Layer 9 of a small transformer language model trained on English Wikipedia (15 layers, counted from 0, width 96).
A neuron's activation on a vector x is squared ReLU(weights . x), where the dot is the dot product.
The model reads these tokens: " while" " also" " not" "ing" " that" " he" " was" " born" " in" " Penn" "s" "yl" "van" "ia." "\n" "\n" "He" " res" "igned" " his" " post" " in" " Mc" "G" "ill" " on" " September" " 1," " 194" "0," " and" " moved"

The vector x that enters this layer's MLP at each token. A number n stands for (n - 500) times 0.0083.
0 " while": 399,520,483,575,510,405,646,508,567,639,428,517,551,392,660,504,651,500,512,526,759,552,476,471,593,469,484,546,610,497,493,383,734,510,607,615,505,619,412,631,427,586,374,495,538,632,618,491,407,517,315,523,555,518,626,485,732,399,610,360,388,450,402,49,471,657,403,416,392,582,461,453,428,322,345,525,472,481,558,580,479,299,508,497,501,347,510,471,546,493,492,500,463,556,634,496
1 " also": 470,510,547,556,523,409,639,489,549,590,465,456,664,418,607,494,617,396,490,528,694,540,446,455,579,490,480,550,517,470,498,469,689,492,720,572,566,568,378,653,434,475,417,530,515,580,574,426,455,577,328,463,562,486,698,650,699,405,659,414,445,483,389,32,458,633,491,308,398,550,545,458,458,408,330,570,439,500,512,514,487,278,529,489,522,324,469,506,503,479,487,610,495,587,554,488
2 " not": 659,539,463,568,432,428,593,447,384,585,348,415,755,428,588,423,579,300,513,493,596,563,519,527,491,405,473,654,479,548,505,553,605,320,712,408,749,588,426,631,475,508,427,575,487,489,425,498,461,398,391,577,650,423,605,492,614,494,655,519,456,325,354,105,477,471,625,484,359,455,610,335,450,553,369,609,545,545,594,637,479,308,557,452,529,391,508,542,483,645,520,575,453,623,519,423
3 "ing": 509,558,422,512,468,359,597,417,581,465,352,422,627,472,572,503,616,605,444,507,490,551,516,552,675,507,422,669,620,351,445,582,746,367,651,544,478,416,526,584,515,449,426,605,461,624,681,468,472,496,455,600,549,512,597,610,661,492,401,530,435,437,460,36,515,563,457,475,421,534,627,354,490,371,299,469,282,469,562,685,399,357,557,548,560,389,532,576,484,578,543,530,500,467,464,487
4 " that": 390,517,354,593,524,332,546,447,595,585,491,534,659,367,577,500,699,516,483,540,620,451,495,545,571,437,537,630,662,495,534,490,763,513,641,542,464,519,390,623,483,523,350,486,489,566,558,495,424,512,342,514,581,537,559,531,696,493,624,455,430,478,496,22,422,611,535,388,420,505,518,351,507,426,333,465,443,492,576,495,469,286,489,514,498,403,512,521,674,486,541,563,475,506,585,475
5 " he": 515,427,471,602,391,355,507,567,481,632,432,511,574,480,342,501,755,327,454,561,677,431,517,440,667,352,582,545,419,502,497,559,675,636,760,598,426,469,342,627,372,487,452,523,547,406,554,525,447,385,576,478,404,532,744,707,620,421,662,482,511,439,429,207,619,549,393,562,561,480,541,396,560,439,311,518,277,503,503,377,528,239,494,447,339,543,520,483,650,572,506,709,491,584,435,525
6 " was": 425,563,708,592,447,392,632,541,483,577,401,433,630,529,593,537,723,426,550,550,695,457,448,451,492,472,448,573,562,543,503,515,625,591,578,550,534,513,530,635,449,637,335,484,459,622,441,501,457,459,552,435,422,515,651,572,672,375,613,470,486,395,466,85,703,516,428,443,457,592,513,428,475,441,303,548,328,455,624,439,365,174,531,456,459,551,503,503,446,568,310,479,642,397,525,547
7 " born": 558,533,475,490,575,450,523,582,632,623,315,250,491,446,622,500,627,471,555,481,664,499,524,588,571,518,512,458,649,444,447,535,621,483,667,482,593,574,448,586,411,574,301,544,631,702,483,486,347,567,365,524,457,473,763,473,632,506,507,409,428,290,402,121,574,500,705,394,578,435,437,376,657,455,362,501,291,504,421,529,375,292,463,461,684,455,601,384,507,576,406,496,717,599,490,541
8 " in": 460,436,530,448,481,420,622,543,665,629,499,329,568,461,624,470,697,609,481,507,674,544,496,490,463,548,501,455,686,511,559,566,774,504,583,436,399,594,465,632,554,492,355,520,522,578,627,417,382,514,356,554,359,484,595,553,780,366,610,414,451,447,473,80,334,625,539,401,464,649,485,523,456,406,439,437,405,480,457,548,594,328,404,456,560,426,447,330,587,571,431,420,671,479,470,501
9 " Penn": 634,428,489,458,523,550,484,518,474,504,425,335,658,330,538,505,351,503,629,448,687,500,560,482,628,382,550,488,504,460,480,412,613,648,650,792,409,496,588,455,446,671,313,402,554,436,535,556,287,575,438,659,459,458,507,540,696,425,609,493,425,438,418,322,278,644,544,486,587,595,358,639,555,621,322,715,297,617,343,521,404,350,493,569,642,661,314,423,676,613,171,440,674,466,407,414
10 "s": 533,611,592,309,277,532,643,722,440,515,431,258,458,379,623,524,430,539,454,551,573,661,445,534,353,483,490,640,378,557,500,643,634,657,522,501,626,436,487,456,667,512,453,371,479,183,602,466,439,602,648,384,464,487,525,680,614,451,418,500,328,559,528,367,417,578,518,716,313,627,384,419,503,679,265,449,189,619,433,659,370,421,455,654,699,647,382,309,631,605,345,679,628,355,519,420
11 "yl": 498,540,582,469,532,547,491,701,412,367,421,335,518,455,465,525,450,549,580,530,555,568,420,234,306,472,619,537,618,586,472,556,781,435,548,690,373,488,328,487,719,522,538,440,523,367,449,784,351,585,435,581,442,406,550,760,681,530,640,543,412,316,294,356,397,502,555,567,540,459,533,473,527,536,352,550,166,458,314,602,364,399,596,637,754,573,480,377,630,463,446,598,236,591,446,566
12 "van": 750,522,592,562,276,467,574,715,233,455,516,349,400,458,498,554,464,587,644,428,441,560,530,464,339,527,526,414,555,397,434,496,562,362,708,693,450,468,512,469,599,700,324,470,523,446,528,774,404,470,619,662,328,434,666,615,630,597,753,429,319,543,315,371,536,474,628,509,394,532,383,367,443,586,381,613,240,587,527,470,310,475,593,554,781,385,561,266,501,518,411,547,566,537,285,553
13 "ia.": 449,606,396,567,567,329,511,376,638,524,447,465,560,332,562,487,628,561,474,474,795,455,492,507,663,472,445,561,562,502,537,442,643,590,711,641,520,610,434,614,448,582,424,539,564,638,618,467,508,620,342,548,560,495,635,795,547,467,630,374,451,474,517,131,559,546,432,340,368,470,273,460,504,373,343,558,325,509,491,567,518,253,447,562,591,426,448,474,574,351,554,582,525,457,536,494
14 "\n": 488,489,449,496,545,368,567,422,601,570,406,441,644,463,587,519,428,577,491,640,746,562,432,462,683,365,455,568,588,455,613,469,850,565,663,630,504,578,427,657,458,529,364,468,548,553,650,483,428,577,370,528,505,516,630,641,526,491,656,440,462,441,442,124,495,566,449,344,425,508,411,446,470,412,353,492,347,511,525,467,551,325,451,558,495,553,450,391,576,308,463,608,594,520,545,475
15 "\n": 454,560,509,521,576,354,499,457,458,614,454,518,612,362,520,556,462,502,417,654,683,553,494,401,570,434,545,550,587,555,641,386,960,573,661,501,470,498,414,665,466,556,256,510,558,586,553,484,370,493,410,442,462,501,560,605,636,404,568,315,437,526,418,162,376,551,453,368,436,561,456,523,477,394,472,544,379,591,627,489,559,319,515,572,548,567,458,473,591,337,640,514,511,488,486,447
16 "He": 479,535,568,547,425,427,479,644,475,593,465,402,466,545,280,481,666,386,364,568,843,420,572,412,527,385,555,563,421,483,528,531,661,671,732,623,541,470,332,614,347,511,381,440,543,440,479,566,491,552,547,439,504,581,732,740,621,415,618,386,547,431,346,325,559,438,210,646,454,405,493,599,529,478,346,660,191,514,403,438,571,196,427,544,530,646,525,374,623,519,443,569,533,566,440,572
17 " res": 597,433,434,449,409,367,545,576,533,428,395,213,709,463,685,367,530,345,439,454,738,575,722,515,494,454,423,460,643,600,475,763,580,549,578,463,657,654,423,667,511,550,428,659,454,415,395,678,631,381,595,401,555,412,674,577,510,543,527,551,474,554,386,424,587,436,579,679,506,524,578,563,402,501,414,396,82,473,480,376,667,237,527,564,515,690,588,332,493,485,546,489,212,368,500,350
18 "igned": 614,614,442,722,509,356,498,458,516,424,241,442,534,659,497,541,570,652,392,485,479,456,440,790,474,482,385,494,583,345,323,510,682,414,696,562,528,493,609,609,391,620,344,580,517,607,535,614,509,514,527,503,492,401,605,515,541,533,463,424,530,454,378,206,578,319,493,630,544,520,762,498,465,613,386,593,262,555,594,540,364,357,531,602,541,597,573,488,294,553,536,319,525,442,324,495
19 " his": 570,569,481,471,581,392,325,641,470,578,260,370,553,424,445,461,927,472,399,538,712,493,450,511,563,259,456,571,750,356,514,578,664,575,502,515,579,520,464,599,480,542,431,398,418,522,557,597,570,482,632,468,416,471,667,551,657,391,552,606,443,435,547,186,427,388,601,628,414,480,536,560,544,402,492,634,386,567,511,422,508,311,479,541,404,544,478,542,490,551,386,437,393,548,509,517
20 " post": 638,497,500,384,550,483,414,397,361,435,458,547,790,485,635,472,411,567,442,610,649,467,528,641,621,387,421,543,691,569,523,581,653,499,490,636,628,435,541,650,599,656,566,400,452,553,601,539,458,221,653,303,471,329,577,567,745,459,397,582,451,582,299,238,358,555,589,446,501,498,473,308,468,650,347,430,502,417,512,473,562,395,501,537,418,622,474,354,401,649,364,645,624,360,340,490
21 " in": 565,594,555,465,375,359,537,538,662,569,335,565,639,427,454,472,813,642,504,525,664,450,472,510,378,518,495,405,746,505,517,517,739,467,460,368,349,407,485,573,611,505,481,487,553,527,492,506,487,497,401,539,456,423,564,640,737,298,535,497,453,492,268,99,368,602,506,417,509,584,528,469,510,504,422,483,522,470,591,560,685,435,394,540,532,574,475,468,515,577,475,338,600,393,389,538
22 " Mc": 607,503,717,553,429,570,543,594,348,601,376,445,463,392,305,495,487,331,484,547,631,421,530,392,674,365,451,459,517,460,523,330,686,664,484,823,379,458,423,546,365,620,410,470,599,244,795,370,420,414,598,609,494,459,589,678,684,385,487,318,456,527,407,381,418,733,432,592,420,430,494,664,599,556,308,624,375,423,413,458,664,305,576,565,605,681,493,493,695,568,257,407,623,427,560,409
23 "G": 501,667,416,279,472,509,527,547,360,555,361,404,564,548,606,476,436,472,530,544,435,549,717,502,253,385,519,429,346,504,490,552,740,682,585,769,516,430,520,573,398,549,400,504,561,388,514,541,358,504,828,503,526,504,621,412,542,391,461,481,630,589,329,417,530,526,428,571,314,558,432,353,439,622,181,385,622,554,419,549,372,356,378,649,774,631,541,341,468,502,413,433,597,428,702,787
24 "ill": 540,600,472,201,542,562,697,539,546,563,477,492,671,559,411,522,452,408,630,490,633,506,485,608,147,549,486,297,562,384,477,591,717,619,638,978,481,321,545,604,518,359,451,395,577,417,581,652,348,566,386,689,463,509,477,597,548,406,556,607,461,431,442,389,522,399,384,505,508,311,492,563,407,637,339,551,437,445,478,598,426,470,530,491,538,562,503,255,545,565,476,234,256,546,510,510
25 " on": 335,547,470,327,566,475,586,607,628,612,359,544,742,437,497,451,686,529,369,471,649,426,493,630,321,490,562,397,590,426,394,582,680,558,587,480,392,464,620,647,560,558,380,620,396,408,616,586,440,476,396,732,409,605,522,716,502,393,653,506,301,524,456,186,529,472,567,580,482,601,545,456,409,580,395,542,406,381,475,688,590,370,480,404,503,483,554,318,461,627,418,370,494,518,439,311
26 " September": 420,545,368,322,576,614,693,430,616,694,337,336,618,345,485,548,692,609,481,460,520,657,477,497,711,594,523,532,501,372,423,561,610,622,701,653,473,441,363,533,519,479,376,533,390,594,664,366,473,486,451,642,524,529,671,425,662,449,547,537,325,442,497,154,337,495,499,675,524,439,422,486,453,673,407,547,400,463,316,501,588,440,495,464,670,499,495,381,530,605,364,390,395,564,487,465
27 " 1,": 547,612,466,296,432,554,754,459,501,578,501,431,523,448,649,531,781,569,482,523,523,570,500,507,679,477,527,502,605,549,500,465,645,566,698,478,549,570,475,441,510,551,373,408,321,479,406,438,319,440,349,608,448,483,553,458,614,452,741,519,159,540,400,146,493,621,595,630,525,478,448,422,432,678,374,487,322,470,379,473,560,438,607,527,606,565,429,359,680,580,457,476,537,497,487,335
28 " 194": 539,613,579,388,548,538,744,490,429,533,429,435,615,332,537,480,698,400,479,621,563,690,703,515,692,515,543,464,364,488,396,460,569,445,580,572,557,598,530,518,447,582,488,291,463,534,608,587,369,652,375,467,473,569,572,487,594,493,587,436,246,544,315,131,339,539,673,523,430,481,409,359,525,510,485,574,306,728,332,564,437,311,491,497,572,463,543,369,625,522,545,401,543,468,490,531
29 "0,": 434,573,427,500,517,390,659,383,616,513,458,491,549,435,577,493,804,618,409,549,591,482,478,435,612,549,484,553,519,478,510,523,743,572,766,538,455,507,491,522,463,545,380,284,413,396,438,441,362,536,373,524,487,535,550,532,620,488,730,384,348,562,518,131,345,714,589,507,399,406,539,529,541,624,445,590,194,562,319,455,404,426,605,588,686,463,488,345,516,545,643,445,551,478,448,465
30 " and": 502,536,519,503,530,330,584,546,551,563,442,492,693,421,516,497,795,432,524,535,460,425,544,455,667,565,393,475,520,573,519,588,702,604,631,460,492,308,519,475,555,516,434,390,657,481,549,488,428,516,610,490,505,599,500,622,624,532,731,366,418,481,304,81,493,487,398,665,478,381,561,478,492,413,503,699,345,556,441,458,536,283,432,539,589,490,391,307,504,540,554,524,419,408,501,539
31 " moved": 439,577,565,567,443,390,639,471,504,431,288,207,445,526,591,492,635,497,433,542,576,427,465,546,631,515,593,495,557,504,485,686,613,457,566,631,495,424,612,653,481,812,445,546,559,610,573,566,434,499,447,590,428,507,656,393,675,480,477,458,415,179,338,184,502,523,432,674,615,590,616,436,498,475,410,595,275,462,451,631,336,220,378,607,525,487,509,431,420,605,423,332,451,463,625,574

Each question shows the input weights of one neuron of the MLP. A number n stands for (n - 500) times 0.0014.

n150: 575,532,563,511,585,388,501,402,512,358,670,594,543,606,432,792,425,468,417,296,530,538,434,727,615,390,514,729,569,409,479,417,388,460,296,419,291,439,415,446,531,458,746,500,577,442,494,580,684,663,603,586,547,310,463,445,313,575,421,515,801,367,397,515,741,690,363,357,418,697,601,273,618,281,572,393,525,307,566,382,634,543,507,522,109,591,468,673,496,640,344,453,612,501,506,373
It fires most on token 20 " post"

n294: 95,364,254,534,744,515,536,398,587,638,429,454,492,452,411,420,420,591,405,447,433,787,392,407,684,611,671,514,335,408,606,554,475,623,633,225,554,531,488,460,545,338,637,536,371,747,514,342,558,503,339,649,533,522,383,340,499,386,403,460,479,469,680,571,458,637,196,288,565,590,573,358,550,504,748,494,633,473,440,609,638,591,281,323,574,356,444,565,597,452,423,360,373,627,327,504
It fires most on token 26 " September"

n326: 512,386,551,527,528,462,488,419,604,723,527,429,393,553,607,561,478,646,544,496,498,455,630,531,665,487,552,535,548,635,426,296,401,653,317,400,397,624,252,574,313,467,501,670,489,560,523,422,542,694,492,577,544,403,437,266,261,626,552,445,638,415,535,504,450,506,624,486,484,535,519,762,604,516,476,468,432,371,461,416,649,498,453,422,274,299,402,619,548,471,635,646,591,582,716,363
Its three highest activations, in order, are on tokens 0 " while", 14 "\n", 13 "ia."

n120: 473,472,536,521,669,517,422,517,565,595,574,779,571,535,340,679,561,523,593,407,462,669,324,529,507,540,656,525,544,377,502,243,514,461,386,506,497,453,418,557,468,589,736,516,479,472,545,613,779,691,487,330,471,441,528,188,516,516,329,483,574,431,480,458,430,319,367,378,426,562,582,545,493,301,496,378,472,565,453,387,607,472,425,667,464,332,489,708,522,485,447,433,495,524,730,491
It fires most on token 0 " while"

n72: 456,585,511,596,627,397,429,628,501,484,565,557,435,475,433,518,546,503,487,569,461,411,568,317,414,540,463,370,404,587,520,360,522,345,328,557,447,523,593,543,458,610,472,547,367,548,347,485,441,443,443,510,491,503,497,522,515,518,579,437,619,662,353,517,739,590,459,347,650,693,413,539,437,463,451,549,582,550,616,506,591,610,566,538,412,410,417,574,584,497,569,465,459,436,552,390
It fires most on token 15 "\n"

n301: 333,554,423,484,475,407,510,521,370,601,583,423,510,560,546,547,401,478,680,479,477,576,430,383,492,765,562,467,565,523,505,743,399,618,299,534,640,528,746,583,489,512,551,694,479,593,370,518,540,565,386,442,467,641,564,515,554,539,599,588,737,563,576,435,578,561,446,410,357,575,532,545,437,443,462,572,560,637,412,277,486,531,582,466,259,261,501,359,642,473,475,397,572,429,456,436
On which two tokens does it fire most, strongest first? 6 " was", 8 " in"

n127: 84,414,455,518,591,448,617,589,595,478,623,514,516,414,465,411,455,691,295,604,332,576,526,669,612,528,601,396,506,417,423,540,501,528,489,351,319,379,419,548,419,457,382,711,517,621,580,542,292,832,575,585,690,560,192,483,372,538,474,725,590,552,598,523,569,515,278,338,418,629,554,326,570,306,541,306,529,346,364,632,509,502,375,171,540,267,575,433,547,601,373,570,572,547,568,373
It fires most on token 25 " on"

n81: 612,420,487,740,593,492,624,413,399,597,540,541,426,395,530,495,464,445,599,631,488,582,490,510,481,472,485,570,471,675,533,588,430,442,374,454,603,319,614,589,210,370,474,649,720,594,377,321,480,557,486,554,569,567,450,482,285,481,580,393,571,517,679,640,371,600,452,291,392,468,358,656,623,473,570,513,564,476,489,503,543,475,522,546,289,407,415,548,285,435,503,697,418,527,720,443
On which two tokens does it fire most, strongest first? 1 " also", 13 "ia."

n335: 572,396,567,441,425,446,555,438,442,417,489,727,497,587,341,445,482,578,421,551,468,434,607,324,667,463,534,474,529,673,385,556,328,577,383,455,514,455,479,401,414,480,519,557,585,704,295,528,441,445,584,314,418,425,462,532,406,370,454,656,651,705,390,559,584,697,450,407,486,575,490,563,473,479,665,439,683,367,400,151,628,617,610,501,260,510,575,512,676,571,459,618,644,506,307,609
It fires most on token 20 " post"

n281: 513,672,539,542,542,409,655,381,633,568,436,598,509,445,492,492,487,348,441,554,562,399,338,540,656,549,437,509,405,730,645,518,450,418,452,506,446,649,598,553,529,468,543,694,594,498,477,456,393,411,496,384,519,354,519,210,441,374,179,548,662,640,426,556,595,436,405,395,357,517,530,365,367,345,550,485,612,397,582,444,631,615,567,544,413,434,372,589,417,544,427,506,562,354,621,344
It fires most on token 20 " post"

n9: 412,491,654,585,457,351,474,481,619,588,607,552,393,634,350,386,546,539,409,543,253,583,487,440,551,440,531,636,518,596,612,519,307,460,401,471,324,675,436,420,544,321,399,582,456,469,429,683,475,354,432,600,481,504,350,437,460,447,427,560,554,481,435,525,379,762,571,404,611,599,604,354,498,428,506,483,525,561,569,503,704,660,484,501,503,465,340,577,413,512,817,444,481,524,372,649
On which token does it fire most, and how strongly? 21 " in", at about 0.59

n10: 458,503,455,608,506,481,284,476,426,596,502,562,568,507,561,670,302,395,536,536,555,615,492,455,543,434,351,564,487,366,445,471,377,549,458,407,563,531,512,525,620,587,565,351,550,619,343,402,640,487,601,387,544,496,528,561,499,493,291,530,502,358,400,423,554,638,454,325,377,502,312,502,476,508,549,618,534,578,482,474,663,492,346,664,499,407,538,553,598,446,407,630,637,603,438,639
It fires most on token 20 " post"

n62: 478,447,431,474,440,577,515,576,489,347,562,541,337,422,524,633,266,533,395,358,467,455,493,520,500,462,434,627,440,623,410,558,611,521,302,478,480,424,342,494,527,584,562,531,355,523,478,489,662,358,446,510,544,487,556,612,499,572,684,492,553,524,585,506,616,616,259,467,513,449,605,490,429,454,513,697,544,406,414,493,537,674,489,556,220,393,488,513,610,539,445,746,527,734,527,632
It fires most on token 5 " he"

n251: 582,618,457,487,570,566,560,563,509,559,653,746,384,652,404,550,469,395,613,661,302,478,466,439,494,672,497,569,454,663,591,442,513,647,663,538,605,657,365,397,540,312,563,716,660,647,398,375,400,484,491,306,402,584,317,553,495,400,312,680,558,333,600,580,600,471,252,404,190,213,596,647,428,316,521,571,536,395,480,697,549,481,326,432,463,414,531,522,487,578,590,523,400,439,753,453
On which token does it fire most, and how strongly? 24 "ill", at about 1.1

n76: 478,699,370,633,452,342,434,452,573,688,442,449,532,594,429,558,488,608,398,478,551,559,363,419,473,496,463,576,581,468,506,555,493,496,365,443,448,392,510,477,611,334,558,427,535,544,392,708,631,461,307,626,622,609,475,505,470,447,407,440,523,446,532,535,577,681,507,415,415,477,504,463,591,459,563,420,469,653,574,592,545,478,553,488,519,458,385,499,561,448,535,526,442,617,484,621
It fires most on token 21 " in"

n210: 503,213,473,445,549,460,519,510,479,646,569,739,409,448,570,512,267,667,632,701,436,414,257,600,569,380,355,482,533,541,482,463,432,392,461,454,618,574,698,512,404,454,518,828,412,789,532,499,319,294,488,498,415,626,334,560,377,488,417,712,436,674,617,545,633,580,319,403,434,471,539,577,398,624,565,374,697,405,353,515,619,730,427,500,469,612,442,532,482,545,370,484,453,532,381,414
On which token does it fire most, and how strongly? 20 " post", at about 1

n141: 277,479,560,417,646,386,540,641,630,646,695,494,658,367,584,538,362,514,261,418,437,592,527,486,478,560,588,896,351,345,512,576,421,695,496,353,436,794,281,399,533,317,646,591,564,596,627,270,441,560,574,480,705,518,395,101,467,261,477,463,699,516,507,523,449,683,428,458,575,634,249,423,535,455,669,525,650,197,503,690,469,479,356,121,452,333,312,467,476,523,663,598,656,523,563,427
Its three highest activations, in order, are on tokens 8 " in", 0 " while", 26 " September"

n378: 404,489,526,446,739,463,231,587,690,428,456,539,302,471,646,468,525,591,480,178,340,411,579,411,550,534,612,432,561,396,477,364,497,567,469,148,501,515,626,428,641,523,461,577,222,722,462,465,648,355,81,494,591,476,520,381,522,677,420,500,741,426,638,469,514,468,840,404,378,531,633,604,541,323,564,539,634,437,355,479,533,531,464,357,518,313,442,533,480,595,363,328,681,854,419,620
It fires most on token 7 " born"

n5: 385,500,392,579,598,414,619,501,793,481,509,601,472,552,649,471,557,455,533,331,415,518,147,374,732,471,628,757,551,605,472,432,382,553,367,222,531,559,609,418,479,651,618,565,260,631,661,449,677,576,480,815,657,377,469,123,505,534,557,593,538,344,213,492,454,270,561,508,454,532,610,494,403,418,667,557,580,571,687,568,316,417,552,395,565,426,623,398,459,537,465,505,522,513,630,513
On which two tokens does it fire most, strongest first? 31 " moved", 2 " not"

n205: 602,605,557,573,479,400,267,645,413,548,640,575,488,501,376,625,437,420,521,617,469,434,374,465,448,487,465,465,453,558,407,445,431,557,446,501,471,529,490,568,430,546,500,548,593,537,442,680,574,603,433,386,431,605,477,620,465,502,327,560,586,643,320,485,712,522,349,527,526,395,435,554,467,483,456,575,573,485,503,388,473,522,365,516,385,419,238,487,484,484,588,598,409,504,614,527
On which token does it fire most, and how strongly? 16 "He", at about 3

n181: 256,501,508,491,537,456,524,616,375,533,527,505,530,665,578,499,379,499,263,193,498,544,565,439,438,475,442,563,519,649,533,537,426,563,440,498,538,656,633,369,422,322,814,665,445,472,603,498,228,575,438,538,643,516,460,397,410,629,427,517,638,388,414,619,588,314,471,532,337,540,701,328,419,365,461,356,593,602,312,482,614,458,672,340,460,549,504,412,463,586,783,663,429,513,667,390
It fires most on token 17 " res"

n226: 379,552,379,646,521,321,349,416,720,548,489,489,511,349,503,628,419,526,575,406,415,519,490,560,580,584,640,553,420,483,459,418,492,646,573,481,341,644,220,549,420,458,492,592,503,556,457,511,606,412,493,471,626,636,507,409,498,479,464,518,470,646,506,479,667,396,375,495,312,522,439,578,525,497,614,364,579,589,454,496,393,599,578,498,326,484,718,850,571,536,426,407,360,419,450,551
On which two tokens does it fire most, strongest first? 4 " that", 13 "ia."

n322: 513,468,478,621,496,235,499,514,565,638,602,452,442,711,511,436,423,517,400,550,460,695,393,492,751,499,647,701,415,440,592,462,492,453,414,511,464,554,421,495,555,268,471,590,647,558,481,619,485,515,292,319,592,658,225,448,488,495,350,598,531,476,653,566,462,570,398,358,337,506,709,379,398,419,469,484,498,493,532,449,575,493,480,442,621,539,587,483,337,475,516,854,397,603,543,466
Its three highest activations, in order, are on tokens 3 "ing", 14 "\n", 4 " that"

n278: 447,515,531,553,500,492,452,580,385,535,660,526,475,384,459,555,489,476,439,479,516,480,499,507,598,446,589,584,588,496,545,493,477,397,477,481,393,644,477,512,532,560,423,468,284,505,498,424,398,463,596,403,374,423,483,548,526,551,604,465,477,576,503,474,571,665,658,433,493,573,379,500,582,567,599,618,558,458,484,476,534,457,462,603,474,417,493,486,605,486,351,392,494,516,577,384
On which token does it fire most, and how strongly? 22 " Mc", at about 3.7

n313: 525,527,497,453,516,463,486,372,430,651,668,471,387,497,407,570,532,552,503,440,439,401,579,544,438,559,416,358,540,547,473,414,383,582,459,503,428,716,566,494,454,487,501,663,582,619,417,426,395,693,521,517,484,511,448,454,488,522,493,585,566,566,480,461,644,542,443,445,415,743,302,568,397,433,504,473,642,359,576,400,533,579,305,555,360,337,456,435,551,330,450,558,542,503,524,518
It fires most on token 13 "ia."

n147: 415,475,351,493,633,372,381,412,512,477,453,531,376,497,503,497,324,435,301,432,344,519,453,662,546,490,470,623,654,520,487,495,418,540,565,507,263,504,493,618,341,249,708,648,552,637,445,621,530,571,382,666,544,470,527,445,458,561,567,663,464,516,420,613,414,533,529,365,548,435,476,541,595,466,477,328,501,333,491,454,732,477,611,426,401,464,554,562,494,533,555,566,471,510,610,653
On which two tokens does it fire most, strongest first? 4 " that", 3 "ing"

n67: 309,626,499,595,478,491,514,525,633,454,413,461,263,534,439,640,582,225,404,370,442,446,337,374,498,561,425,630,320,539,424,543,499,385,450,496,482,515,663,475,569,587,558,576,476,454,510,589,548,526,506,543,452,529,567,536,446,420,493,614,503,529,573,520,694,492,501,394,427,514,593,562,458,543,511,621,423,619,569,421,548,517,594,523,450,559,540,498,477,453,525,857,280,527,426,531
On which two tokens does it fire most, strongest first? 5 " he", 11 "yl"

n324: 479,570,479,697,482,534,499,409,632,503,399,573,433,688,466,570,484,574,527,473,433,432,334,439,570,539,471,546,636,492,404,495,481,489,552,499,369,561,482,509,397,390,542,609,624,513,466,683,559,607,257,656,530,604,545,582,490,393,649,568,468,649,456,561,623,454,438,577,442,529,664,618,410,458,641,402,565,487,452,495,562,515,473,348,489,591,371,330,548,420,446,419,466,510,424,513
On which two tokens does it fire most, strongest first? 18 "igned", 25 " on"

n44: 459,543,561,425,554,472,536,491,577,531,546,526,452,443,487,415,553,446,407,566,524,570,436,536,640,513,500,516,379,524,479,393,417,594,444,474,624,421,488,533,580,505,397,490,435,442,527,439,540,485,420,595,455,638,404,548,484,356,625,633,534,631,331,530,491,667,518,515,488,488,595,428,472,546,441,646,465,570,492,525,497,582,420,516,435,566,436,514,619,598,599,549,445,550,440,414
It fires most on token 27 " 1,"

n279: 444,458,510,542,570,504,494,516,313,370,576,418,246,561,566,375,443,411,608,608,557,493,475,342,653,732,528,601,299,633,499,504,418,422,373,449,552,658,469,445,688,642,502,608,568,534,574,404,594,580,502,356,433,496,459,326,468,420,545,543,489,571,566,504,533,662,465,400,513,518,432,477,566,510,616,790,425,499,635,324,349,486,271,576,506,538,370,461,568,380,469,607,522,538,705,548
On which two tokens does it fire most, strongest first? 31 " moved", 10 "s"

n107: 252,497,437,559,580,439,550,459,712,635,538,610,301,445,614,414,411,504,515,479,361,498,585,668,750,489,492,545,414,516,547,402,289,591,502,479,532,723,491,350,295,249,475,592,481,543,621,588,651,565,599,547,614,640,531,490,407,558,395,775,427,582,620,490,729,500,512,299,368,397,496,435,423,217,491,319,520,413,630,471,492,386,486,407,584,432,587,587,630,514,430,856,354,670,637,597
On which token does it fire most, and how strongly? 13 "ia.", at about 3.7

n156: 430,582,615,477,431,275,783,376,524,392,623,476,479,466,488,449,342,433,411,570,485,328,326,736,534,480,476,626,458,459,397,457,471,628,442,398,490,653,432,310,443,544,452,594,690,473,613,635,514,495,536,442,383,448,454,540,424,409,518,634,494,598,488,526,488,559,583,473,422,401,424,440,585,521,543,852,559,621,375,370,479,558,501,528,516,488,501,631,701,583,487,484,422,497,616,494
It fires most on token 22 " Mc"

n53: 524,461,188,454,554,378,478,765,718,653,434,452,450,722,456,740,498,532,416,684,532,496,414,513,567,445,275,429,556,494,572,395,488,428,154,460,649,610,426,470,619,458,596,573,326,500,254,601,520,566,487,452,506,466,546,563,429,575,565,573,554,586,607,527,520,513,367,301,516,487,504,429,547,479,491,687,586,598,472,479,560,574,416,551,425,543,459,326,627,486,508,396,294,450,444,325
On which two tokens does it fire most, strongest first? 19 " his", 17 " res"

n284: 568,370,492,498,690,494,465,453,568,554,510,483,495,567,292,489,512,449,521,494,497,456,687,336,614,526,519,403,429,579,480,526,490,465,370,556,546,616,551,504,460,582,580,398,492,627,450,404,415,484,370,663,513,552,533,438,656,519,384,451,668,370,520,439,694,486,546,487,428,288,499,508,667,411,486,524,502,401,571,412,503,563,555,400,483,447,482,498,426,397,598,400,543,619,627,329
It fires most on token 7 " born"

n225: 478,671,510,739,462,349,228,764,392,516,554,604,551,537,424,529,462,358,605,208,567,614,291,586,642,410,627,658,344,365,543,397,396,527,624,379,456,534,374,367,402,468,600,633,695,520,397,465,533,800,424,517,605,419,549,411,442,402,377,440,569,550,572,660,698,536,535,484,326,740,360,824,531,465,613,616,484,720,467,449,392,518,507,473,452,529,439,603,590,449,415,507,299,539,349,496
On which two tokens does it fire most, strongest first? 16 "He", 9 " Penn"

n268: 378,509,401,648,484,376,331,422,519,641,562,649,513,466,322,470,398,562,522,451,550,435,498,605,567,435,476,434,570,522,610,426,292,511,423,416,363,734,505,388,402,506,506,729,552,573,389,556,614,578,328,460,586,573,506,600,333,591,687,604,575,609,536,462,481,603,525,419,337,490,427,541,404,500,536,483,530,488,439,514,449,525,575,627,288,498,559,468,604,497,564,331,552,394,661,596
It fires most on token 13 "ia."

n334: 413,422,526,492,518,546,462,574,667,553,507,518,525,477,447,457,480,372,468,494,569,452,517,445,519,595,575,522,324,529,495,434,411,503,342,403,621,591,621,447,355,462,513,729,417,587,587,452,528,533,485,584,577,613,307,499,504,482,534,593,529,537,562,518,567,478,438,501,495,568,445,597,600,452,586,472,655,387,528,497,560,568,486,344,454,359,600,457,572,514,435,592,467,519,551,429
It fires most on token 25 " on"

n222: 414,482,607,525,503,541,440,504,644,625,535,653,638,253,310,550,439,421,496,494,433,574,441,454,681,585,626,605,424,762,461,391,489,600,371,374,620,577,435,525,582,522,582,534,417,698,481,390,418,491,599,404,577,449,370,309,467,347,482,551,537,667,375,434,372,607,397,602,546,488,510,536,465,363,524,487,500,562,386,614,488,554,457,493,552,467,394,740,442,588,551,497,536,441,628,399
It fires most on token 15 "\n"